Layer 4 of a small transformer language model trained on English Wikipedia (9 layers, counted from 0, width 128). Numbers have three digits each and are written without spaces.
A neuron adds its activation times its output weights to the MLP's output. To switch it off is to set its activation to zero at one token and run the rest of the model.
A neuron's activation on a vector x is squared ReLU(weights . x), where the dot is the dot product.

Input weights of the MLP neurons that the questions are about. A number n stands for (n - 500) times 0.00088.
n28: 584556438648644315523492567419691527532456582796451459346373333219343424387657610530289608698647595791465530423589485713366392359616333290444602653303447270511565511359589545363607357564384511488431457336602591489496402664496777341428428343556570610470623354407565547681606540430531530554399707251573434511576753461716421610413653796523586542313420628507552492457339532326408410588504
n88: 566701422385771427543622507507713338346518240578557532632416454507557400356496406655608428615410540536548787530638555557748370467611329421440448515651412385410779388419341457427789430565358522632588555554558701383521226449482625428478604617522444544632372350468558764489504490567540431431362521576423614781572519397507410346710539532677504443565315602521436683545436364348661607280518
n128: 586685362474714727325529476353559554411829554591556412743023349472588531484187435500433264743626528516562399534400562701388685566558412364671582602302367467387280524705723416639373276577372601521508537523678325647473358511516656325423528607815457733367436382592529441571597527654599662533467488298443517605326350297524496487386616603524496432600373381540520302496605347251426524586399
n130: 470333442314531725461403404298595418595411763548625397614489328473348359675580749356580587536416328367464640442590511642583615369197381736462328461471474626483406563552685497514468622325306546422578622457315429442764364536436531482475490376420670578510317496465592391476451378418294489386442480671596361500381464468661469299598507569419635588513398647644424397496351690567553597554406
n140: 592384647570339411602665572446309500538432316861456421266541378582446363358533489533602448599460247365568620574550723630795577360437455504361444352556545605475483522507421677585367407463687507533408481225300377332447307510570399405295598570409425353413353713644702583603577465582585635493364440438293522734456519373485595207511399378496417408542441567507641652481547363489626547454304
n154: 430588415514487306549561584413487597469253612339562348590537652314552368487549638385493371605477315477544507573400691685629458593437432604516468566537518368724591523564500597500433534562409454573360443655536449613414470512563458372510644567441276255533396640338586595593342599542523451263581538654513393599569798476352477445540474436500376363609397536471565624596617132563300445529448
n265: 428433613583497197585464604500411475544500453694475587522518486701308333557542589443200432447564493496558479363563724465570680393748456798507483457529507566595571393487497420707468460397458709406446384313451766372654486513414546507493733450334476429504308633350625441462341401493543571604266551730407554677443609322326447278721545635379367302449614464441605385570402611585471489562486
n337: 594348443459473486423372715442378472572463400592573616557447654520706286278555458636597556409542497597625549260603546476668651451610590459755523468387510575453454549380415483454539440556589465613387582408406487704480566215317462368486601641393249489593627363418619443609583436689542375394364614354539756587316468618664406438598668548538652503414307490408462581264621693367468545662614
n435: 462488508596616500492508523681588359541172541785622601452584299604434568382644429370749481659425433780569299667380649578535529684561537355392496500387430655428556389345655352341576613599348622448168641362295295465374575340755555634452646468410454484480399607601484349473587569320416741628341644539508524516449407641650709500734442600579402379605631637546473480508668269799780344527582
n447: 702538222282321636534508511392452488409563426545261631248608422641380515489421588778445456578595538508543576381433419361650419319705622681344419592376468304624409664710683635416647574789481393624554504518576617355610470572462613591737523446470400711549466330643385571548310596478377481623512299774446255587584696169485637333511575448462394496554458699444583535349730599438473534426545
n460: 337663379393418453572478322430255616311191483558751421723462653504454290529621513647687608465635614395340374387492594721459567704666400387236553560513563266354295754406467446593688556681288487590474565448580403331447500254466488327580210645399639568596570658720246452508382390414253357346474512630513552559479470120500374355640371471500425617328517384579621290355784482771500425761563

Output weights of the MLP neurons that the questions are about. A number n stands for (n - 500) times 0.0003.
n28: 316504453516429250377530725662711538422610473452372726466361454288343529632520479421492488553578346492047566408515452730560271462241524446601526440629339418574776358424370614615431584196621480471635523545586253459525456403472462623607235635464489569447676254471553354839512489686474476341504375516449500542683683297533659564317403631580338330480671528500541512604651453575410650249584
n88: 642657543391496567480515647391512319473508375788436377706524299564583754583582479587358544348508733632492551741556459638689470496376715593846577344808374519609551492636537786710561626626551496290671593339427504437266511445472577500389605561404534656583405708450553642504432539614339666518575333548661428398465586523617432553676669775424569563443731488449561355381480500859485314654337
n128: 650582473508388554644540572412834452367797389387473568393543451527537590374436476284200575500384369508629633473624274618507547401500613659780554735528439454644488410704420293448324384398519441782325439375692577493418597264724537388504443408492618657695385508418416496539574367493425620572326512473535349463611538660397586411661537496552496662369343406443766454544656431643136755425537
n130: 413424729592497596466686394518477447430519563692474511449302482598592375332446585764612318522624515731610600277296609443657512412657320427519625530466444610445407358360707334159619453291759288465392372489450526427520597669247702515534673303492379644521493453461401596515666632532649485371653571481300568304449669316565508625341476515586450481531514560317370581451365481292652474477559
n140: 542514453639564601520400504328480455496445625460337447563441573357537555312338414527618620674561437589368584348345493334538603521735615573484504496403367535975680550639722453475287656258664272422429554459407519386504682570600816581186570317480676689661697462600470452429381536398467429445598650421321523688159562628435484481545349419632427602287452766435621523544286645362515649552562
n154: 598407524589494441377562479337486407311556573638504476337591227429457448433478489688622482433449545462369513645490418491610599496493373438390584567289559610411559398581227548333578426527524557354454589457352566520599419586656361496580562171616477709251617306548457622312383392399374675461493445437756580570452428634635665664434377476628436503475619496639289344612539622431835402521533
n265: 710598496344387552492521378568722608303572399443534393608602559301428348446687641455434465460571436299381311462664596622551426516463694656600630534535560250389534614251551500555478291567725412457621481532598425465440405418485577477455481175500525398766328375504536488628244664406282360542689732564620352475243620399371386424278383544427380526732593569503426395443245338561554583589316
n337: 656641394582366621550572549584794271504382409662388355399401228284478592602543397367578775463583275481701521539385478572693558439620588728508496469566564368369569370485386481659574478399394453452519508612528557554202549391752374354702485291488442651369451370238536488233423403419408450432683694282602427580560470564363431602251435541599641355469446473542461670565343466745779553492512
n435: 463413496393608664644377353514612511611417459614470449380428533481425588529500488639227466381336624208504650481468553588418455516603632449481402610608377718511406624416404623785598729558545420394636349361779574401282483552336740554474511345428711562471469588556539585631344687410347293542312504391385532565570519396396386475280372647431658305542323583413565519521697231560389706220655
n447: 538592461426397539762366546558540262468325560370446601492500392511188543726566737365642631562637464532435483424530517359469394401671644444664424735610546472381721403399698525541507386296504416541421560463504433500214295419652490533525585507385524545575497486677405533511496778455573493387328519350546432452518542468507601592655713682328405211310571655450588426500611468679283543547458
n460: 696455552507571585414514387493542464526563559409443681571365354568472476657404469411272546518488444493443465455359419594482553572489432390618420470401500658419690355273535670325352240422452629749448713504319433444335341621167200662425287554594475439603562515346578431582678652532413526615724626433544297371401493187393673428408639347568523299496613470773607570514466753429528660489449

Each question names a token from some text and the token that comes next. It shows the vector x that enters the MLP there. A number n stands for (n - 500) times 0.01.

Then comes g, the gradient of the next token's log-probability with respect to the MLP's output, scaled to length 1. A neuron's effect is roughly proportional to its activation times (output weights . g). A number n stands for (n - 500) times 0.00074.

"im", then "ate"
x: 524380581556356433701771603450628584772296323524462303544479576532437390555582306363522581504255428948392374655474569692487425756569690414499540504344387315599494508575612521415362497454531558376572513508334586536370656551570251199545638525325497479484611550601580197321589447561675569434485627542807538618260387250250740329589575516544521385459539384593580404399485422495592645447457
g: 394220506518520578514578513376555866532488644704561370521703489576676461532496467414497442529302412455700345512400447478457394522604565535460581467675425523428405625613610510359379487363710596317449392480267775466487467457698737435500441579439463488513859585309482547724622459335531398678366425506532408534562759622638424520205363596541618499715470440468664583590563450429312547460483
Which two neurons, each switched off alone, lower its probability most, in order? n435, n140

" of", then " the"
x: 497552500465538548639604501502691446569604593311280406390461258517469889741464263212321632526444395555492569338541504589506570490661303469763323440429409518702566320496690558529286407674571546771559548469534318475375523578476475287508436466522590658587657462476554462677688589493757423591523755359547289243398490355636711354635617578570492341377608437428859579413346553535400591521441
g: 666534529562553613700562640484508281448666503747566440412305487279461569516508504518423510463264667619447471393467656419644450620469357555358465525356454606537628517610542594617559643483679468571168542519471722442545557431340324569451419679450652679339604605373646279580431274581433555606357345513430528492336762426688548470648411626554317412568534383347832375418702423445495606555524
Which two neurons, each switched off alone, lower its probability most, in order? n28, n128

" I", then "nd"
x: 581431237703464362849606564585621510433585319438386429662600387558302686682564467446378638404489525502384588735536213614434291576698431480501292381492260516598476361342553596490478539335560500598450648405438354511351446536502371568493614478400623649631424495497482235590274511726614602584605615361566298442541561605214700547526614441320326193297441426576551431571215693583566534584653
g: 646349345568579366560360374484629392549551222518445649630460676385396473606556698666491351547508578591332538396531644532423593484620532413443655344690842406386452539477683551599264425610435333596417427525300656466393387477450445503507534505332510630367603345364368576655434380449357602475555490556568343447632791778472525439622290440347523466827556444570539397453352432546594279394542
Which neuron, switched off, lowers the next token's probability most? n265

"ag", then "n"
x: 434663417733446458480647438503546225372616507433447297487586301473510359552490299553364845351429529205374597705548347719526553655656557450561348703418412400515645441354407566558675509429518719471513422722423490547334558781589374331649458717053459502541560554453538355418559464661627589646592592442667650486528524320743909655673480337513549429440649417477633574576458418514502525485530
g: 398416478619398404564574633691810614422475401627421451726568375493488316543603505563420690275614339313307555423667465521414502556577551651551503402443584429560486766450567434507285527234429361443473531416395401620635534390320517375552321288343535225319469301449469452550480383530551326448474627340359626200586388566467550363479504270548622504561534583387558336497554622413626348276439
Which neuron, switched off, raises the next token's probability most? n88

"\n", then "\n"
x: 616513273475417546581596578457484456376484490334475479468545411632342535796508445362528725364473409700325705531523361358348476484735492463598379709471342410597743561456773410333509526409589323642479611657481394414374650469562567450585399611234405677653573446635432428657408646723489588587450599416580339550576620214389691514686673462398361162374468209210607371514371527596324479491495
g: 585535554538495566584515472541602522419304645418588479754718520668614743701310382597646527493414450590534439690258245353450544408502605547639622573518534624556395410493460493202580327409473575480521378367520649565353618580667349459382731430526421452594633499411619405436619658628367583828428591575420671541634554567355289210731557425496371598612461509476364563559475429705440369511409
Which neuron, switched off, raises the next token's probability most? n28

"r", then "it"
x: 324477480449517536588708447589531409342771388429330416567841555612348537596607608430350432409423454515301706704561542418774650661751425650449548610423423351568493557533590378499458538423457474668627641384402357545359731771596389287672598547272423308575475498474527314458290610544551554601379503492472321323400531319371743823480738422490609425441650164446400581350400669345474530458603
g: 447473429616517559554559715371752516410693580379479414535521467645404510624505535511568684267358726593531554386608580300675644471273583441578425546325461441452611425558605533650517522658589455705462697392423416466187586437555700653550640741475505631286521733508480471542479548539434498796406592357596677481710496702425644380363464405435474386491598392419406591426744386627562601660337
Which neuron, switched off, lowers the next token's probability most? n447

"as", then "h"
x: 526589334522622409566597500387606609552618542300662277571517569491492475815511507490373595332370630703446787617570691685785363635574548532579386269391458367429860557600426538440490500440668523603589592684544569546533560562414372421364422486356559462504571585462359243363442687587542397486542871536534511445354231405520666651642764390715418479536541637602644356654205472626608577291399
g: 573679502502457410492214606403502490436538456653492504357632268351506477421611408622640347299431536672426602641597587648727599498517532655937545276500528481760438384477518543751681462527419475484621540467377399490506293595704541449496502477468300476443448403413654434562358518575432615345670505483410601271586494293733665630523558657576502483313650633644529342599438640583533500378563
Which neuron, switched off, lowers the next token's probability most? n88

"ok", then "i"
x: 465629295736772606547653343350411304488512463525424314590620687456439595667453498376460581074416486521426534649538586702555356540623503682563394496355331517496796413449436623585640436362550487661603612714560434371473527542457333400507510610399522353496561314425365452331503677781499459532387588349566695303301553574535650603724499385705623417450586187504765572671326426524624637324509
g: 569475478434373514613649387472291350739403500547544426340607456399459425517424730401556468681590374670449567461528625404469327425721496460435375496351544527340529478323483435617438637638668606474620574606814570597414671541597283521364697367271449480523378690605336326240543531332679530368420526656501401608401387595640485536659288493398250532643382571425491548648657482460566784528509
Which neuron, switched off, raises the next token's probability most? n88

"ub", then "a"
x: 489451401469670419638797780498623504416556518434562416380714600497603820549530355293335605256353490498343596634480445688530450640640307379500332383428333403579504628425634625505609572400557422496576665384484579454229465583519378322581504633172475624409581362549575403286430767457500683608511449455598367610463267444786730582654726627398469425284592359469675394336362299527446517451523
g: 653397792499705547606535334491474589861409611411396621387568489362682395427599503465470503654612425501378476360601405427604388633359530446536226649374527399489576453588527683458484525556381702497582263460555776546538559471440375446319489696778128415521539615325676511500609463392402457587436422685471431433254552415633532487425566540631431532580282418476601644532428435371473548696468
Which neuron, switched off, raises the next token's probability most? n435

" W", then "ith"
x: 615456434629394434659558510494586511432502504570329604469504428437397508588455678317352620253471346553403628826581434604679607585578562538745345574461290463635380253453515351582509539413550474634693702726503381395388573708576431474366460411235501461757441502598528493593291471888575440647532736398564235476438448260388678535547790533366367246460518378365640435411321749487424358461466
g: 628402578319547638403546462505442391579469546685385588372523325546313491499374506459396466519571383570338588392479731420558494510813477445638596450427473233680316396667587657557520359675493363583516297334514466493697471346329606587290594482260374438564593511570497702609523349572405519587576531540506461403526382464649518304222344388745562431475566798593369416499521429712451531520790
Which neuron, switched off, lowers the next token's probability most? n265

" |", then " N"
x: 453472518586609544526620399461701349450578663145393366683652450624305614728340345300492609461481351691160616732386425612480511452449561501615439565481394499558602398450669300428334359489470384510594487652570461542378588608541668357618393402347375485549565531543622378438559808864689416674510623482500330607527478281391765527585743333429368252335504390466565436525501579519470515173444
g: 716292467580350435597415519618563493469717467519707544557630608456553532585405583378459608518246546482472471357579584565361392780441534477447570527451302546611452474866457427671554425487413593516407315378477610417597411361337590258485501472452644424301204411499528482491752356359691312615454486472390452521624528600490500639396600250505483589475620331595484784330329408544309621531339
Which neuron, switched off, lowers the next token's probability most? n128

"===", then "J"
x: 623490447564502404690481439649444483308609505431358311485369350510499495664521394286539678547427385746558515491606544387290450636514318358416314363485387758484511242419805580410659302159403459780684538553722504563293570524597535584603435445245455382581454539536540398417578626644529423499438594412583161592347437321398565482545677222359486181309515363548693343563474469522353514463443
g: 604260712501273436365542569576294495434373458661725384518266668565650484577656437358329393398537631136465513448573596557339456490374493349374445496527411518417356575366535646498533506496667618465377348770537668451381453427473593532595611459634422519440535413437234532477426507304464499472545551463585443426507585376769435494383346712445635243387635538278355554697445587314379596476583
Which neuron, switched off, raises the next token's probability most? n128

"\n", then "=="
x: 651432258465329529691608503476508471244549468387326519449460343597275549752498456346475757320475398574434610463547422394385553464755556559600375694500360485683679498398763534368549426421581186827540588520483451424394490478512660525633468625115404642600532436610343428490459587657388454487546457580626354488509539279337758508629736443496351135375478328270602414468522540548323535552520
g: 476426620314533381610461477284543595519450491505406467309511280347488691531451462396482521575490459564381517467098597506560462750505393539500524432432503479294407573611713430555692250769474411656378476533438453380914425644332481541597454569450442557276574497564436479588416626393550308369624455492481616565449544317416655476355493603478630487511562421399505508587718345216675398293349
Which neuron, switched off, raises the next token's probability most? n447

"s", then " of"
x: 349509206511459502557640301452451210455655683349483393660550614664361369635238467392526717342609327636409526591537603590633479807618667473470381561510215285508350558372624561486571461522558339539474580449341299630435495730404330498397444597443379531579745692460492484460533767486524271639633675407486414365538390305316687526789628504284322539394440511420426317584558621569580668588452
g: 620451570516396425535682636374382313342563870526681295530279201399400489519502295653465685347465514525485468563502516531551485511409663625364387498597442460516520478498669572103357407570429601617367465633541356520520363540440543400632641501683637433586310430475582480255544544503437499489409441637533351441332413539530436510371403752698815511399572501684645583629592461389576620531542
Which neuron, switched off, lowers the next token's probability most? n460

"re", then "-"
x: 560511316500484464651645562318535583517653502248518549501559205434521741780535317498355811449475282845474624497421483621715428538619423551455344491380215303615451491456532552374250582423610211562509705571419335396235548646504492449589399596235513482641614563370641405540440690633656292428608618411410523497472366461349684397523784543391466389488421502636615435390450361494415615568449
g: 634567577497521526640695639467392427382527535679509387421435473357382445688405860585680503197429609554319528793558459411361513517460503601486699480399479553471474537463353767344551550344530495585484635411501378454635449417317535557613450471457558564491511455608465490568325289438485621242500510638565565662421701293382457562520531470490669358298453541355309299514465503345584347902502
Which neuron, switched off, lowers the next token's probability most? n154

"en", then "g"
x: 647530530179509513347478473458503549509441441569468399727862414419578336518695457503147617262571625650579180480521561601581615704728419583323468522515410406359570425559517530754477622430751428433510517509223439753298386576491328582468448666111412575436499475486546343466699558606465609459546766513720461384409359381433670451579616425587655387348367441599603362430446653474513666605553
g: 322518385799290539571396632313702456452460360615520478660505434360424467480384325525401799552460495524456597362672449584493414551521501495462611314480358571607566337389508629509157443483588471357529533693386664409349481550350401555724496520405780538476526556597514631412541584618515433443435456362467489287478366354469567486318663524520503273526667500476486703683421217644491563243718
Which neuron, switched off, lowers the next token's probability most? n337

"it", then "ic"
x: 536535595490680574628579438506648388768463656431245615648562266738509430532511650467629486483409597618441411614406499486679505526627726446338487668456395504584393463490464435766582720544600518499564588500454447487436533754697289638807411480172554296285717561561392390623460738731506645531570451433641518402389437147372434526517409535504614510485558079588515548648789578503493578518474
g: 491351690567716532452612384660631368604390457665642729394314598430512517300342444531498559546624456552682458516743504485390509516418449373399509301506407295495478367410366599530497481707692701420500791472773620655314591422698388442496644627454524578628357338671504648497410573403525628711594477449470534528605569375459420452537272413606556744627559497311462360699582353369523501663584
Which neuron, switched off, raises the next token's probability most? n447

"at", then "w"
x: 485646439574700575679498608503648372362473336413467300448735431696243581733659574497476717470513413426372768704354654734588495501829540489677372489467424525634653511597356575531604315635631497485579456772475502391427342634390304387348513584402430297510652501422568450482302650714677644413502604617629447526302498349532608611579636498525527404312548343578584697803517574422559583255376
g: 438527256612725494559459692518657437357418527910461499490461465427509701606470385321450526606535318368524402398698364412420401629693542492345507381274504595388512749633657617361424484571621529441548712541451399444474671489488411304371489362372403561439606401632621500571475539494752480626422590347578412257607439368734377597375643581515434447611415548556466486402251473542402619363736
Which neuron, switched off, raises the next token's probability most? n88

")", then " |"
x: 357344293650395259455487523565621434553507631232490539692686383550409626718616312412457932428360309645376431540348627417618485654732347581444411640611373699559534637363743412428481360607616327666398488486551615564212753597553477442489477380338468539599658618611590435422498681640589507642470788265567419413478532353383599606485526447559319536517533414399372454507252377551396582432498
g: 520563439401601437599517419702604669535418683621417408534449494720398364168492420662616675550425461802500412589394408486567262603407443617484441490525537595644453532398508199562682369245429448564324451454419564445407445420576584620397341551498537428506379370416678551518401436399559699603500605533292529520435702632721609614462352713605288631677639725590516515647619540340607356355530
Which neuron, switched off, raises the next token's probability most? n435

"4", then " y"
x: 581489355495533647543574580723543318599492563231224524468613278477596627791588570456715643388430356674193407554577678559581461679332559417486455496768284569433736302505694397506470393477593332644507466596544541552487355604651349542518468391466686629421465601426306506645527284449476655550457598384306372350546329324298502562668503443525449433486517202484613576359113602557600570464528
g: 514369231531680528611457515347578395424416586469396575428590563514621506699406454314333544284504485525484524314498420657599590388324717394541642439578504536372472438441436528763421565521772369442440594690387397544606648586523584578522483411488703616692583526404502372382687597424720459606444271600622399568478382535179405462401507565429622526721513505524705827540601395600271740477564
Which neuron, switched off, lowers the next token's probability most? n435

" w", then "r"
x: 638314470577477446509715414480683443438545557432230429410589585519382591562394751205303625222499369570368608536628517575673490605686673419795393476608305522636507405476675478501522532422633532733724731615488372524530508694584466535508428548351657463831484607667492602650369484853572284628496708549528412573384527266445591546581800534349439353494477343458446494431376527457367508260416
g: 443268596604579473616619340576464362471616279360634427367709379562717566443434522590398178420491585172359220351469440576299414483437651544425423395420376233280630531444542459591369436453481457515567389731386531501378471511575702452544367623621596599575374430352403574551492546560384603616429280420444379601451570358530692662506294607388470516472663430497322761492476623465430483611447
Which neuron, switched off, lowers the next token's probability most? n265